Layer 5 of a small transformer language model trained on English Wikipedia (15 layers, counted from 0, width 128).
Take only the direct path to the model's output, skipping the later layers: a vector added to the residual stream pushes a token's score in proportion to its dot product with that token's output vector.

Output vectors of the tokens that the questions are about. A number n stands for (n - 500) times 0.0046.
"pha": 454 494 456 475 444 561 529 388 597 471 632 592 511 443 541 485 427 468 369 553 486 683 474 488 509 675 451 430 394 492 733 428 418 627 449 517 539 448 512 500 443 457 396 406 567 554 544 397 415 563 656 503 597 522 474 458 517 544 589 568 485 331 512 655 557 500 402 629 431 491 358 633 465 508 553 446 485 426 505 542 432 724 472 491 538 649 492 530 398 489 329 446 457 468 556 430 359 726 500 430 582 395 257 435 408 454 599 599 539 515 464 488 596 588 615 552 475 477 707 387 447 502 613 387 581 452 415 333
"ture": 482 330 648 560 413 542 516 690 386 578 598 563 497 602 553 560 567 479 399 396 448 534 474 464 604 490 462 546 514 628 456 521 209 605 535 736 589 517 537 562 334 636 302 365 461 425 431 396 554 423 396 515 648 604 590 542 606 629 514 418 591 380 378 557 371 489 264 411 551 369 391 446 674 680 500 479 603 559 750 612 706 454 426 467 508 599 437 604 427 540 491 302 533 340 415 692 619 485 586 507 435 439 508 446 531 468 421 460 403 525 450 298 406 478 453 387 486 457 496 362 561 396 383 692 686 310 460 231
"ipped": 253 451 407 416 473 642 426 445 542 285 449 551 459 723 568 545 589 597 458 402 493 500 578 478 737 673 419 570 446 672 625 534 477 449 653 572 460 439 500 511 573 459 354 262 582 407 471 491 406 474 458 518 582 645 598 504 702 516 444 699 502 399 555 494 470 413 540 481 440 442 411 531 500 703 323 527 398 425 607 451 542 554 479 592 481 417 342 538 509 555 532 589 507 657 549 506 517 650 556 432 276 433 460 487 554 595 477 526 395 708 611 582 393 396 428 439 742 536 561 435 681 457 403 388 654 696 568 405
";": 368 346 444 358 181 857 96 698 417 333 717 683 362 510 644 654 391 605 415 330 590 734 552 422 722 666 399 334 261 643 577 596 292 571 504 676 614 287 643 472 413 664 661 370 745 517 500 351 407 236 658 580 681 734 599 859 779 752 660 640 663 325 307 692 682 366 356 598 250 477 293 661 626 614 340 663 586 466 690 683 783 699 590 652 669 776 342 660 336 649 403 344 529 644 627 640 353 610 626 258 268 220 209 509 550 282 337 863 423 646 596 662 361 319 29 299 527 465 655 560 670 316 418 340 649 574 550 296
"adi": 414 522 442 406 417 592 504 492 457 575 548 637 533 410 551 485 603 591 527 573 475 660 603 487 566 456 450 469 354 564 524 466 481 599 452 544 444 530 574 479 397 462 443 583 578 521 566 573 394 413 484 504 606 534 542 538 603 519 704 548 526 313 588 567 603 487 504 612 512 573 449 467 576 511 519 418 457 451 465 663 616 620 454 556 463 452 331 542 548 500 545 588 478 442 628 544 426 412 494 462 566 423 451 435 481 483 490 451 407 601 604 498 473 388 545 500 442 506 522 518 507 449 475 431 672 447 427 538
"ically": 302 417 484 615 482 538 518 645 508 389 570 493 481 589 551 503 381 729 553 529 489 615 398 441 551 684 505 591 370 717 557 475 557 550 708 700 693 433 630 622 431 488 627 285 459 634 536 578 458 463 490 525 433 529 558 682 455 446 566 600 571 348 356 434 440 443 434 481 542 561 506 479 533 627 494 444 714 372 611 477 672 469 614 513 540 549 243 439 445 564 412 484 433 793 461 523 508 596 685 475 352 424 319 539 468 527 500 611 309 559 382 601 462 509 487 386 560 556 677 417 596 339 545 445 626 503 535 575
"ception": 473 584 429 336 420 604 500 601 304 339 605 548 480 610 439 492 593 509 305 426 566 406 451 447 576 381 433 500 458 529 530 487 271 529 682 561 609 368 442 410 344 514 619 503 542 559 474 462 476 523 618 519 630 520 401 631 611 609 593 476 552 526 426 419 488 599 430 559 537 588 349 434 596 480 485 358 647 518 488 471 673 624 661 484 553 544 646 424 471 491 311 367 513 576 613 623 515 445 468 554 594 446 389 481 414 379 465 626 351 511 527 433 507 418 500 309 432 363 449 442 571 416 402 602 605 483 647 435
"x": 483 554 463 452 578 552 519 495 447 409 495 540 520 381 542 593 496 476 618 450 518 592 408 449 594 468 533 489 514 443 392 419 403 465 427 468 410 570 466 440 496 544 513 387 458 674 619 464 417 555 484 489 527 495 486 449 677 608 414 526 546 537 510 577 552 593 547 591 566 546 584 423 566 689 605 500 605 469 527 502 466 542 446 489 349 513 493 502 438 368 530 542 437 509 452 510 533 424 450 513 613 472 482 399 521 531 573 497 427 460 496 514 464 425 572 574 520 477 319 543 359 470 611 568 539 441 717 425
"test": 570 544 555 246 467 553 508 536 473 426 604 680 449 638 611 495 372 656 323 604 502 401 465 490 591 467 474 549 430 470 610 556 448 427 507 568 483 427 535 550 533 483 516 548 426 626 433 698 530 456 692 512 629 442 480 677 523 549 661 586 495 452 403 545 274 624 374 523 535 450 518 467 522 695 423 548 625 592 530 562 626 523 610 409 617 578 526 711 580 571 492 347 467 563 636 585 368 508 618 578 590 420 374 419 524 549 587 589 292 449 641 620 364 567 480 335 526 465 627 562 582 399 441 468 562 531 535 357
"ણ": 399 379 444 400 340 800 325 618 437 362 601 572 414 479 527 695 463 549 489 310 601 617 563 419 690 539 429 451 440 611 569 628 408 532 454 616 584 435 549 513 460 697 610 432 624 488 520 413 486 297 584 529 606 738 540 821 693 649 658 682 623 444 393 655 592 238 377 622 374 459 397 624 622 580 309 603 582 515 765 613 840 614 606 579 602 632 420 553 448 593 411 417 529 567 547 584 443 605 564 317 418 378 417 475 600 318 328 705 372 631 600 545 454 331 131 382 503 461 568 512 558 364 469 398 551 581 511 391
"core": 476 430 542 490 426 561 502 444 412 544 373 540 477 585 595 495 438 522 322 495 518 381 547 509 570 505 398 353 401 394 427 684 500 716 643 612 520 340 550 480 415 572 517 460 482 487 296 507 442 473 518 501 585 376 489 464 602 485 626 468 519 521 436 531 457 379 330 652 306 415 504 485 507 611 435 442 481 577 533 599 583 518 680 494 527 527 497 434 472 544 516 553 438 457 492 538 516 474 588 506 535 389 520 506 513 514 466 524 566 476 607 680 472 427 547 523 398 386 375 371 497 429 451 620 463 602 493 492
"d": 368 346 444 358 181 857 97 698 417 333 717 682 362 510 644 653 385 605 415 330 590 734 552 422 722 666 399 334 261 642 577 596 292 570 504 676 613 287 643 472 413 664 661 370 745 517 500 351 408 236 658 580 681 734 599 859 779 752 660 640 663 325 307 692 682 366 356 598 251 477 293 661 626 614 340 663 586 466 686 688 782 699 590 652 669 776 343 660 336 648 403 344 529 644 627 640 353 610 625 258 268 220 209 509 550 282 342 863 423 646 596 662 361 320 30 299 527 470 654 560 670 317 418 341 649 574 550 297
"ł": 503 534 601 410 414 622 524 586 434 583 627 424 486 369 445 621 398 647 443 528 534 691 612 517 565 557 493 428 453 513 704 564 520 396 627 477 471 404 548 579 458 615 458 447 514 621 429 418 561 565 570 498 702 627 512 678 577 559 543 449 551 430 569 616 591 497 489 476 292 482 418 712 623 562 540 529 450 520 421 506 576 483 510 449 581 470 408 526 403 338 643 336 496 621 386 541 468 405 523 544 215 438 344 653 589 420 463 515 542 536 529 423 483 526 449 452 516 474 580 514 482 328 511 402 611 503 546 320
"f": 511 618 498 428 451 505 540 416 537 496 533 537 453 590 494 409 496 464 512 487 420 469 464 530 529 489 430 645 572 571 498 537 475 545 419 525 422 416 404 479 459 453 486 559 508 584 454 528 482 515 651 495 553 332 460 630 580 518 550 446 475 541 617 459 443 657 617 660 596 560 440 426 415 546 560 567 586 552 484 323 530 606 641 533 638 420 404 587 397 479 538 533 500 434 489 433 513 406 492 514 602 461 593 539 519 520 518 405 437 552 541 504 541 525 544 603 488 537 530 546 550 420 574 523 474 455 554 490
"ón": 378 444 413 524 452 600 508 463 484 497 492 658 505 565 500 508 539 393 428 426 513 445 470 529 638 620 424 357 556 616 454 500 651 410 374 424 686 559 548 395 480 484 517 408 558 442 545 459 411 543 387 499 655 611 514 637 721 518 752 503 581 401 451 472 461 575 325 359 453 417 486 639 555 422 544 572 588 400 546 607 494 551 490 604 556 474 430 564 439 524 592 476 587 437 557 468 523 507 522 500 266 429 469 461 565 483 507 565 400 532 495 554 399 326 568 390 438 381 682 451 581 357 413 475 516 513 507 479
"ax": 525 529 546 403 440 584 551 613 525 398 595 590 359 500 526 563 659 446 466 463 446 442 528 408 648 725 541 495 494 545 556 540 545 552 422 711 447 403 634 436 452 583 564 592 490 668 500 566 455 417 524 501 595 586 458 520 592 511 576 609 566 414 494 528 663 545 513 505 313 406 525 413 599 658 614 561 475 508 525 560 506 439 635 430 555 433 521 512 505 500 428 516 351 673 467 645 533 564 547 447 420 463 378 424 363 585 554 486 491 473 577 662 400 475 537 487 602 660 472 282 471 517 468 586 644 446 598 532
" certification": 436 431 409 483 400 541 401 412 377 494 610 575 454 470 549 552 450 644 394 434 543 506 585 375 546 656 422 335 451 446 417 432 507 508 569 764 516 393 463 509 459 519 536 503 449 681 487 588 461 418 605 523 521 481 596 566 454 616 611 544 606 356 479 625 488 562 477 479 329 427 462 684 557 624 534 438 467 519 587 629 488 503 652 493 475 537 451 545 402 644 421 571 684 449 528 598 531 641 492 454 492 454 469 348 472 456 531 617 580 642 561 555 441 459 297 538 595 399 659 400 530 498 530 528 441 704 533 470
"mouth": 528 510 480 367 459 584 494 587 500 378 559 482 368 561 547 497 596 491 560 492 426 596 464 428 526 649 431 413 350 495 730 684 416 573 540 512 403 468 510 465 492 654 560 320 520 379 531 420 420 514 635 499 601 559 551 511 529 460 538 464 508 384 320 556 697 589 350 636 263 625 404 421 641 418 509 630 508 550 613 632 516 367 678 502 629 615 553 435 320 586 387 500 485 509 592 524 518 304 592 337 526 432 360 433 517 432 378 555 598 503 623 416 440 440 455 532 498 419 406 352 389 359 423 548 539 466 691 413
"en": 610 581 570 621 470 529 547 523 580 471 429 612 502 496 478 502 426 422 608 521 487 441 514 494 576 585 473 507 528 559 571 558 573 481 489 592 633 509 619 454 436 348 403 580 451 656 486 442 553 539 514 490 447 434 549 417 574 431 424 420 547 502 395 432 550 470 464 578 364 524 498 429 496 448 530 509 473 539 533 412 485 415 550 455 526 413 477 479 370 511 512 612 596 507 502 512 583 398 425 397 570 473 639 530 403 466 528 412 408 370 601 591 452 573 658 590 384 600 503 493 495 566 432 330 443 452 334 565
"Distribution": 347 509 456 491 463 633 427 458 359 506 605 452 539 346 503 546 522 347 416 345 500 578 552 404 573 500 417 520 515 540 384 495 326 606 484 624 690 368 634 549 505 517 651 458 567 471 574 403 373 592 623 509 646 609 607 569 533 498 711 524 520 442 466 596 551 317 433 473 359 317 532 486 542 549 538 550 484 544 729 515 519 559 690 425 470 470 432 550 437 517 354 409 491 553 584 623 512 628 532 367 636 452 520 430 522 497 349 733 434 545 670 558 437 497 484 389 561 368 666 388 528 558 486 529 604 583 602 449
"board": 456 537 553 449 539 533 481 382 325 646 683 556 549 530 617 550 505 626 371 515 494 630 386 410 428 634 343 412 503 500 577 441 352 638 520 611 521 326 548 555 537 688 583 401 580 616 453 447 580 474 430 506 450 418 456 689 597 507 561 351 539 368 506 546 397 585 521 420 518 679 464 441 567 539 574 665 450 509 560 457 539 564 497 516 639 586 368 570 405 477 508 397 542 730 489 384 600 551 591 609 576 433 532 454 592 512 342 627 512 575 622 574 550 526 367 550 535 578 503 330 573 490 525 479 588 706 562 301
"-": 368 346 444 358 181 852 96 698 417 333 717 683 356 510 644 654 391 605 415 330 590 734 552 422 722 666 399 334 261 643 577 596 292 571 504 676 614 282 643 472 413 659 661 370 745 517 496 351 407 236 658 580 681 734 599 859 779 752 660 640 663 325 307 692 682 366 356 598 250 477 293 661 626 614 340 663 586 466 690 683 783 699 590 652 669 776 342 660 336 649 403 344 529 644 627 640 353 610 626 258 268 220 209 509 550 282 337 863 423 646 596 662 361 319 29 299 527 470 655 560 670 316 418 335 649 574 550 296
" occurred": 521 427 549 322 454 535 507 670 433 497 531 625 434 527 476 561 543 593 470 367 512 633 631 473 494 563 550 473 409 619 559 423 408 588 522 563 590 405 625 523 411 449 477 425 583 333 447 352 474 466 625 527 588 515 528 405 579 582 665 538 576 479 452 470 565 414 462 491 481 428 491 495 575 577 520 639 412 552 460 535 524 500 491 518 443 679 488 616 482 495 400 539 432 546 677 562 530 325 500 566 505 489 514 443 517 300 447 713 430 574 380 521 475 528 285 478 356 516 600 568 521 480 440 411 604 546 409 527
"|": 545 561 358 529 527 569 444 648 487 440 432 639 540 462 407 557 534 608 527 545 503 477 374 455 538 489 435 546 326 580 583 470 452 540 471 564 564 610 456 628 546 454 411 519 447 377 524 506 525 534 624 518 425 468 498 623 428 561 527 474 483 512 360 486 566 382 574 514 498 608 572 444 587 529 507 410 496 476 521 463 507 560 527 489 358 478 552 446 570 455 580 340 431 474 438 436 426 432 434 488 341 428 574 414 524 604 599 542 526 573 592 502 644 450 509 567 454 442 537 570 636 438 563 484 614 548 475 394
"onym": 474 149 367 463 451 596 503 486 522 219 539 640 485 539 489 477 429 597 460 474 531 567 430 351 510 592 513 417 471 692 435 651 481 560 550 434 524 391 793 534 602 684 414 332 576 583 611 506 441 231 512 517 607 544 530 516 599 665 612 642 513 466 467 647 516 416 400 382 527 527 513 645 551 369 487 561 645 586 550 560 537 534 612 413 489 533 484 691 361 465 506 451 481 688 494 585 554 514 460 497 512 473 291 525 281 516 522 508 448 494 431 454 508 540 539 463 503 420 489 353 611 321 478 340 557 512 457 405
"cia": 540 599 505 486 370 600 500 463 513 617 633 528 497 430 410 578 495 520 564 441 531 744 546 559 631 582 348 423 421 530 581 476 432 448 509 593 429 446 521 420 457 448 732 411 421 533 514 553 495 419 600 501 646 460 645 688 531 566 556 510 507 468 347 535 486 485 439 609 488 534 500 600 622 406 421 608 656 326 589 563 579 561 574 432 646 482 516 606 475 459 450 620 466 547 372 569 374 559 582 551 503 458 442 439 498 341 455 504 483 522 502 663 562 450 549 420 462 567 627 543 445 328 527 680 601 588 463 328

Each question shows what one neuron of this layer's MLP adds at an activation of 1. A number n stands for (n - 500) times 0.00073.

n142: 542 562 355 416 425 441 379 405 506 329 569 452 411 503 701 437 479 421 383 527 457 395 560 500 396 454 354 536 521 571 550 455 586 594 444 66 519 463 442 350 481 509 385 530 430 396 494 715 488 475 326 568 494 510 577 338 688 670 539 435 607 521 475 523 512 454 551 608 415 542 293 640 673 456 552 494 487 563 513 443 513 540 551 503 511 539 576 356 594 465 527 388 562 271 403 346 659 541 420 543 549 621 509 775 575 394 591 623 443 462 402 482 567 474 228 506 571 368 405 587 522 595 594 550 687 514 393 349
Pushed down most: "ically"

n222: 488 488 664 500 288 457 584 657 517 518 491 528 422 386 506 500 508 470 551 538 445 502 554 658 608 512 478 402 650 614 380 625 474 314 561 461 662 333 300 354 575 514 459 640 503 609 613 515 435 325 411 392 445 594 525 491 488 441 374 420 542 618 690 513 565 629 427 343 491 497 371 584 570 395 384 531 537 451 616 469 656 489 401 401 609 737 491 565 420 526 486 376 538 362 375 316 461 696 535 563 559 492 544 550 503 350 587 447 515 387 441 334 411 541 442 549 484 535 625 412 358 617 509 273 555 514 500 544
Pushed down most: "|"

n98: 411 374 522 491 600 524 489 603 515 433 533 359 454 445 404 472 638 469 397 548 576 401 515 458 288 530 523 663 327 618 489 383 556 558 466 507 604 552 372 484 410 701 421 551 694 492 420 463 488 372 434 345 447 548 252 655 395 484 390 578 441 582 619 397 503 386 417 408 593 500 544 321 314 775 298 446 516 375 400 356 491 559 760 600 429 470 532 558 422 482 588 620 711 500 514 524 488 528 544 595 364 574 642 510 619 406 480 421 406 675 514 448 587 431 584 523 538 476 561 470 583 457 431 435 636 582 463 578
Pushed up most: "ipped"

n217: 700 473 615 604 395 458 384 491 525 615 435 439 509 686 368 586 474 372 539 604 686 426 693 582 527 372 511 431 589 606 557 445 458 484 597 628 301 747 599 567 375 443 776 405 459 433 603 580 579 527 539 492 347 445 517 571 679 687 613 542 555 296 407 554 425 593 497 603 343 521 599 622 547 481 682 546 517 480 595 422 446 509 263 584 488 488 573 443 693 289 261 615 567 529 509 464 619 470 563 616 426 483 523 482 558 481 528 346 268 391 550 421 415 634 413 585 497 422 622 539 666 281 470 372 376 672 555 464
Which two tokens does it push up most, strongest first? "cia", "ón"

n181: 500 549 562 523 432 121 364 488 516 603 374 347 446 408 675 443 356 589 473 630 518 441 453 368 394 474 586 388 593 359 715 520 647 621 488 483 503 353 381 645 741 633 497 375 568 508 479 422 535 523 646 404 671 517 375 307 470 364 492 458 486 515 374 376 583 497 578 604 554 524 393 374 637 395 439 536 249 490 546 616 480 637 610 540 539 612 556 388 596 650 494 616 581 535 670 535 445 322 412 588 591 669 342 500 503 491 521 517 493 314 683 420 532 451 275 256 425 370 445 367 534 549 574 491 365 431 574 566
Pushed up most: "mouth"

n200: 290 593 346 581 552 362 325 408 456 509 530 412 448 494 555 525 529 514 399 340 487 666 527 612 380 570 660 447 530 363 581 381 601 424 489 576 519 363 488 735 448 588 478 482 565 492 382 417 500 599 655 481 382 519 513 389 327 513 605 415 573 452 427 513 436 474 378 509 400 430 663 515 504 608 570 274 478 544 516 560 396 627 551 503 617 556 347 625 380 675 681 556 740 563 528 515 383 575 430 704 598 449 563 357 527 580 509 433 303 477 402 327 360 464 596 556 622 512 632 386 573 626 582 357 581 517 645 478
Pushed up most: " certification"

n167: 403 374 544 644 520 510 493 365 417 331 378 295 443 399 582 749 587 597 524 635 493 479 516 569 368 325 367 518 321 537 626 259 419 574 382 431 451 562 526 536 661 420 570 471 421 587 373 313 487 558 486 476 491 547 389 579 553 450 481 650 424 385 433 367 541 494 456 697 494 421 532 519 704 381 497 530 516 447 615 421 493 404 360 548 515 587 463 506 530 540 382 444 401 352 689 551 641 477 558 429 617 557 544 664 327 460 578 762 745 379 482 506 402 473 423 332 460 506 404 318 345 716 506 540 542 530 382 332
Pushed down most: "f"

n128: 512 491 524 506 688 457 431 528 694 485 638 503 541 410 388 332 521 367 406 454 436 729 406 592 364 494 597 492 452 345 605 626 426 610 359 465 495 676 429 554 476 511 475 409 503 338 456 417 526 503 505 397 401 414 404 396 309 518 470 421 154 673 436 558 556 563 279 300 404 492 343 394 566 534 452 596 600 473 512 512 636 547 466 481 417 419 692 554 664 697 489 633 420 334 516 468 320 494 513 598 489 372 488 595 569 582 563 500 503 651 553 483 331 388 500 523 562 517 450 462 581 553 523 532 551 500 562 555
Which two tokens does it push up most, strongest first? "mouth", "|"

n170: 529 447 563 513 664 606 469 343 430 631 587 454 571 487 341 473 302 642 510 484 529 503 425 514 463 330 594 446 386 564 590 476 513 695 418 673 453 660 559 540 399 393 606 435 632 531 367 513 487 518 630 447 579 459 558 671 339 358 334 630 560 507 605 500 419 432 238 546 734 602 467 605 322 528 478 604 312 645 598 595 476 538 439 782 350 551 544 457 601 529 268 458 652 403 622 347 677 436 714 553 442 466 593 416 442 484 411 680 626 363 395 547 497 622 587 440 493 516 726 387 494 540 471 487 416 509 468 569
Pushed up most: "pha"

n101: 441 624 462 352 617 668 290 660 436 478 701 538 393 386 605 411 679 474 460 593 603 463 708 293 536 440 298 535 610 543 471 507 613 400 453 612 588 695 367 484 622 606 414 431 478 519 562 500 525 474 560 453 485 668 301 618 401 725 500 474 544 635 425 552 462 494 626 567 509 520 549 289 359 750 374 444 319 539 532 435 519 536 475 467 453 506 542 420 481 564 466 369 683 528 623 390 484 600 382 392 565 532 522 359 624 284 308 503 438 611 530 536 503 291 527 597 450 481 541 677 539 430 437 485 423 571 472 596
Pushed down most: "onym"

n147: 577 479 450 286 477 422 564 509 477 546 443 706 372 387 541 566 362 539 471 542 368 464 376 451 441 542 393 619 573 402 652 421 485 596 374 467 462 583 515 478 549 640 516 536 441 552 474 555 518 590 505 417 409 430 516 640 617 531 288 595 411 579 442 600 621 546 482 248 560 525 598 506 296 619 523 523 784 528 316 419 260 393 521 649 344 403 500 423 503 571 350 595 535 518 450 605 555 506 508 497 395 302 429 574 530 462 437 440 544 503 506 281 581 443 394 198 641 539 494 455 468 583 669 553 658 511 503 533
Which two tokens does it push up most, strongest first? "x", "ax"

n38: 462 305 489 580 388 573 465 630 421 470 476 679 424 675 566 459 468 397 487 411 526 487 331 406 370 437 494 599 477 383 720 774 605 720 405 523 481 634 403 531 427 532 412 497 468 597 602 500 539 538 443 628 264 273 503 604 522 298 459 323 694 554 527 362 386 461 611 512 407 470 406 410 447 440 580 514 404 767 500 661 525 396 479 580 542 453 448 550 289 573 485 500 491 687 530 515 464 611 547 439 520 438 426 346 456 497 542 681 541 526 423 598 566 605 573 526 551 453 479 530 585 633 509 500 469 646 566 479
Pushed up most: "board"

n86: 553 488 566 399 424 548 398 596 593 189 388 355 607 466 577 621 474 420 430 665 500 608 532 406 629 437 532 445 442 541 423 506 573 612 705 329 454 527 671 537 484 601 588 348 424 421 557 636 440 376 375 410 506 428 547 644 303 454 541 494 567 628 473 470 327 587 529 361 589 582 437 458 458 463 548 581 377 370 316 568 445 508 628 503 525 546 480 578 475 607 488 467 546 527 478 592 521 589 361 657 663 297 532 650 362 220 517 416 484 614 639 500 524 467 728 560 661 573 350 512 561 473 491 453 405 439 526 479
Pushed up most: "onym"

n62: 526 477 584 712 290 585 550 460 513 467 264 656 621 632 670 555 419 467 539 361 439 470 503 387 568 487 535 461 510 436 455 479 433 645 512 443 435 490 569 540 497 446 503 349 376 578 593 331 566 450 491 438 548 397 306 448 469 633 469 512 717 496 578 648 421 333 526 767 722 741 690 605 360 538 531 399 348 575 385 710 419 488 487 382 392 644 412 523 344 532 682 609 255 633 512 523 269 463 629 560 565 247 400 606 519 478 589 507 500 472 737 434 444 595 496 421 542 439 474 568 657 400 382 619 376 439 408 448
Which two tokens does it push up most, strongest first? "core", "onym"

n47: 527 353 622 590 590 168 596 503 435 594 331 387 489 567 355 639 468 475 661 488 566 459 455 562 428 373 526 528 567 553 414 614 526 407 447 542 566 429 679 509 538 497 481 312 559 554 563 387 268 418 541 387 400 630 424 509 389 506 476 464 275 712 586 560 515 457 509 558 476 567 449 358 310 543 356 613 460 728 503 478 503 372 278 463 633 442 451 442 416 485 620 559 438 452 442 322 467 363 362 595 327 434 509 486 354 471 670 384 456 408 437 529 286 678 478 332 379 592 524 455 508 662 533 403 488 599 572 483
Pushed up most: "en"

n244: 632 515 593 541 494 520 400 543 352 488 557 554 603 427 558 392 433 582 507 482 463 505 483 477 484 354 493 606 500 393 816 599 589 503 480 474 494 699 479 366 318 406 481 393 387 575 558 608 442 420 470 321 414 404 452 602 570 443 605 554 611 490 539 446 515 423 575 454 552 620 418 445 619 444 558 546 437 519 415 683 682 511 619 697 431 285 544 391 535 521 298 438 559 624 475 673 356 528 567 562 468 288 683 606 551 656 511 418 335 602 645 406 369 401 397 453 365 602 567 428 468 306 479 569 656 608 360 565
Pushed up most: "adi"

n211: 524 585 551 535 421 360 722 544 473 481 485 353 663 429 381 687 435 322 464 546 676 263 528 450 551 320 427 540 314 451 554 575 654 527 506 510 298 721 453 484 480 598 585 432 495 371 532 531 429 704 494 349 455 620 298 420 438 519 620 383 487 472 356 415 655 640 545 513 426 588 593 665 386 485 482 404 704 449 257 494 567 580 558 565 468 452 449 397 311 539 361 557 476 457 508 580 678 424 653 544 488 345 561 597 378 512 497 558 587 456 406 387 620 458 511 360 552 500 547 564 632 553 633 576 430 471 514 519
Pushed up most: "ception"

n207: 559 573 506 408 500 471 634 407 535 557 444 634 370 577 514 391 461 508 602 547 405 565 610 629 546 461 494 558 686 403 451 535 669 491 467 639 514 524 425 586 522 483 355 617 698 528 537 491 437 565 440 552 410 513 424 379 557 559 492 461 424 534 448 582 482 348 532 418 467 387 460 497 560 563 389 466 383 438 509 277 506 611 248 364 570 538 376 463 648 110 660 334 474 592 516 488 621 217 492 673 396 450 432 500 491 422 500 354 547 534 457 589 402 452 602 379 370 627 542 361 428 536 620 491 359 427 574 505
Pushed up most: "ł"

n239: 513 559 423 572 708 505 221 427 509 535 516 327 491 417 675 557 449 663 544 326 524 368 566 264 729 500 510 447 602 535 571 554 497 648 393 386 564 438 555 533 454 438 540 372 381 421 360 474 391 422 378 572 516 524 436 500 278 500 519 450 266 591 307 479 356 464 378 634 545 335 361 629 477 377 466 344 553 769 523 540 487 438 425 658 554 532 580 363 513 556 444 539 528 411 397 529 626 612 418 516 606 636 453 590 532 550 485 470 410 506 640 753 292 508 500 522 591 557 465 728 455 412 305 497 441 413 556 326
Pushed down most: "adi"

n199: 709 551 416 448 497 541 459 459 588 560 759 439 527 136 473 680 500 430 456 481 469 619 441 768 575 340 453 511 597 356 465 572 283 240 474 568 560 455 579 571 528 400 579 374 541 382 512 383 293 594 434 606 467 401 540 546 355 490 495 587 399 287 514 331 437 326 586 264 497 529 514 481 396 527 653 635 484 510 452 481 613 500 525 458 585 454 482 365 451 421 561 451 567 544 618 719 525 436 666 417 479 480 595 609 528 591 485 493 431 372 634 482 309 500 561 449 629 559 428 515 539 456 560 374 429 450 448 567
Which two tokens does it push up most, strongest first? "Distribution", "ł"

n247: 406 513 424 503 595 537 372 516 670 430 494 546 453 399 595 483 317 564 433 438 496 447 670 443 585 460 426 403 606 506 464 614 481 586 543 721 467 436 606 503 419 408 503 467 587 587 447 547 490 488 629 550 426 323 531 507 448 483 326 488 602 545 500 358 418 506 584 463 359 339 489 364 672 462 497 457 388 558 728 459 537 415 574 412 373 503 313 486 500 426 433 191 458 510 663 382 420 371 617 597 491 946 455 570 523 439 457 593 459 261 541 656 701 562 380 684 346 627 483 392 491 393 437 371 480 531 698 212
Pushed down most: "ón"

n121: 477 229 445 617 732 603 311 588 315 440 533 372 522 401 359 503 553 444 482 596 485 413 303 457 459 249 421 601 549 657 534 627 666 558 661 518 430 510 460 500 530 500 395 450 317 451 335 534 564 473 451 638 610 788 479 444 514 517 390 515 467 360 476 441 500 380 474 554 593 592 500 648 298 571 430 478 462 361 548 607 552 358 343 675 437 546 535 345 569 458 347 593 497 523 472 563 335 421 622 649 421 547 526 590 655 594 503 469 246 430 640 487 257 514 597 407 472 424 651 543 488 395 597 510 466 613 264 711
Which two tokens does it push up most, strongest first? "ically", "ipped"

n40: 594 525 565 383 533 500 500 465 602 636 582 707 581 462 538 278 505 355 500 302 564 453 387 520 420 676 480 520 452 624 449 655 566 527 503 560 469 494 624 487 475 527 354 463 443 432 421 503 457 661 503 727 428 403 513 415 377 586 433 548 587 434 506 371 217 419 602 466 702 554 661 367 277 515 329 480 405 615 354 315 364 377 569 529 459 345 533 584 475 371 557 571 524 424 469 414 401 440 463 572 344 425 331 521 448 548 352 628 417 447 494 583 457 400 459 536 451 527 537 527 661 494 626 711 522 301 660 597
Pushed up most: "f"

n194: 558 536 627 488 456 661 448 519 306 503 526 615 403 635 702 598 363 503 475 416 628 517 574 516 567 576 400 540 386 532 481 463 614 494 595 576 492 258 527 277 407 460 596 400 386 462 394 369 430 505 604 386 500 485 426 428 432 521 579 465 314 563 575 519 430 685 466 715 520 403 601 503 274 492 494 448 391 667 494 430 440 497 589 600 530 538 435 508 506 509 474 421 346 453 368 368 337 415 540 616 624 342 390 549 350 548 506 399 366 645 681 441 444 427 443 641 621 468 441 523 542 476 327 480 317 484 684 493
Pushed up most: "core"

n119: 657 558 550 408 507 422 477 569 543 481 594 503 443 475 368 256 506 485 507 633 374 581 479 614 424 442 425 529 320 387 389 554 522 630 402 607 401 542 484 342 410 485 497 420 492 432 533 461 353 543 366 452 367 443 358 551 540 566 398 329 500 630 436 268 344 383 513 578 427 450 653 426 523 423 497 488 513 275 530 295 513 443 506 464 491 500 611 338 490 662 469 337 596 519 675 408 487 793 518 630 554 656 305 446 604 330 485 423 600 439 306 781 707 386 461 380 466 320 532 475 520 542 663 584 641 488 466 407
Which two tokens does it push up most, strongest first? "cia", "ception"

n240: 236 555 488 471 571 495 660 473 472 360 298 642 443 421 445 388 358 535 392 553 687 505 521 394 415 617 625 532 589 398 509 394 491 405 606 788 500 474 360 571 577 485 527 405 369 481 560 343 472 612 431 258 580 557 447 528 693 635 347 570 402 529 630 423 440 542 460 561 538 180 578 529 553 567 560 509 536 444 604 520 608 531 441 530 577 575 399 447 399 500 562 512 629 676 384 554 325 347 497 356 348 467 298 454 500 580 595 549 460 518 428 640 588 424 358 774 443 612 370 434 654 625 440 593 529 464 478 515
Pushed up most: "ipped"

n109: 544 457 355 580 586 594 527 497 910 665 525 446 713 645 605 362 446 416 607 487 366 465 347 730 690 484 455 275 547 462 541 578 528 550 335 420 652 477 597 666 319 394 595 584 463 450 558 572 461 500 403 484 381 612 425 548 510 477 391 440 650 471 468 440 519 209 465 389 471 550 403 413 519 611 506 346 636 547 490 450 583 577 437 650 588 482 562 449 637 487 572 640 500 356 485 416 601 450 444 650 324 450 529 543 487 550 518 443 507 316 479 363 542 489 414 426 633 294 568 490 583 474 326 459 414 416 355 510
Which two tokens does it push up most, strongest first? "ón", "en"

n279: 399 444 627 457 788 557 266 378 513 581 503 377 288 444 417 574 593 610 497 646 405 632 550 723 437 696 534 403 544 453 462 331 635 444 575 688 550 582 565 404 459 593 331 465 528 442 631 650 490 395 480 589 325 486 432 411 696 403 556 503 319 380 494 539 522 633 377 546 333 447 522 390 523 336 552 527 742 550 490 483 450 517 491 356 557 406 553 680 733 560 522 524 431 586 376 564 555 444 523 487 497 359 456 367 487 372 561 406 473 540 362 683 542 497 184 327 534 399 374 363 494 406 526 497 589 500 355 627
Pushed up most: "ax"

n75: 445 443 489 521 531 968 469 444 598 630 619 464 617 333 681 411 438 421 339 488 577 485 481 557 353 535 314 587 506 474 614 419 445 489 388 522 679 533 402 339 487 509 537 607 432 437 657 584 473 463 492 504 540 438 522 430 615 555 434 620 442 577 578 672 465 514 402 554 391 592 520 497 329 599 359 481 543 561 561 528 494 474 283 581 428 592 557 453 408 652 580 667 486 538 570 376 530 606 619 368 392 496 456 599 346 377 514 491 497 424 435 341 656 633 253 392 488 480 568 381 563 261 624 621 515 566 575 484
Pushed down most: "en"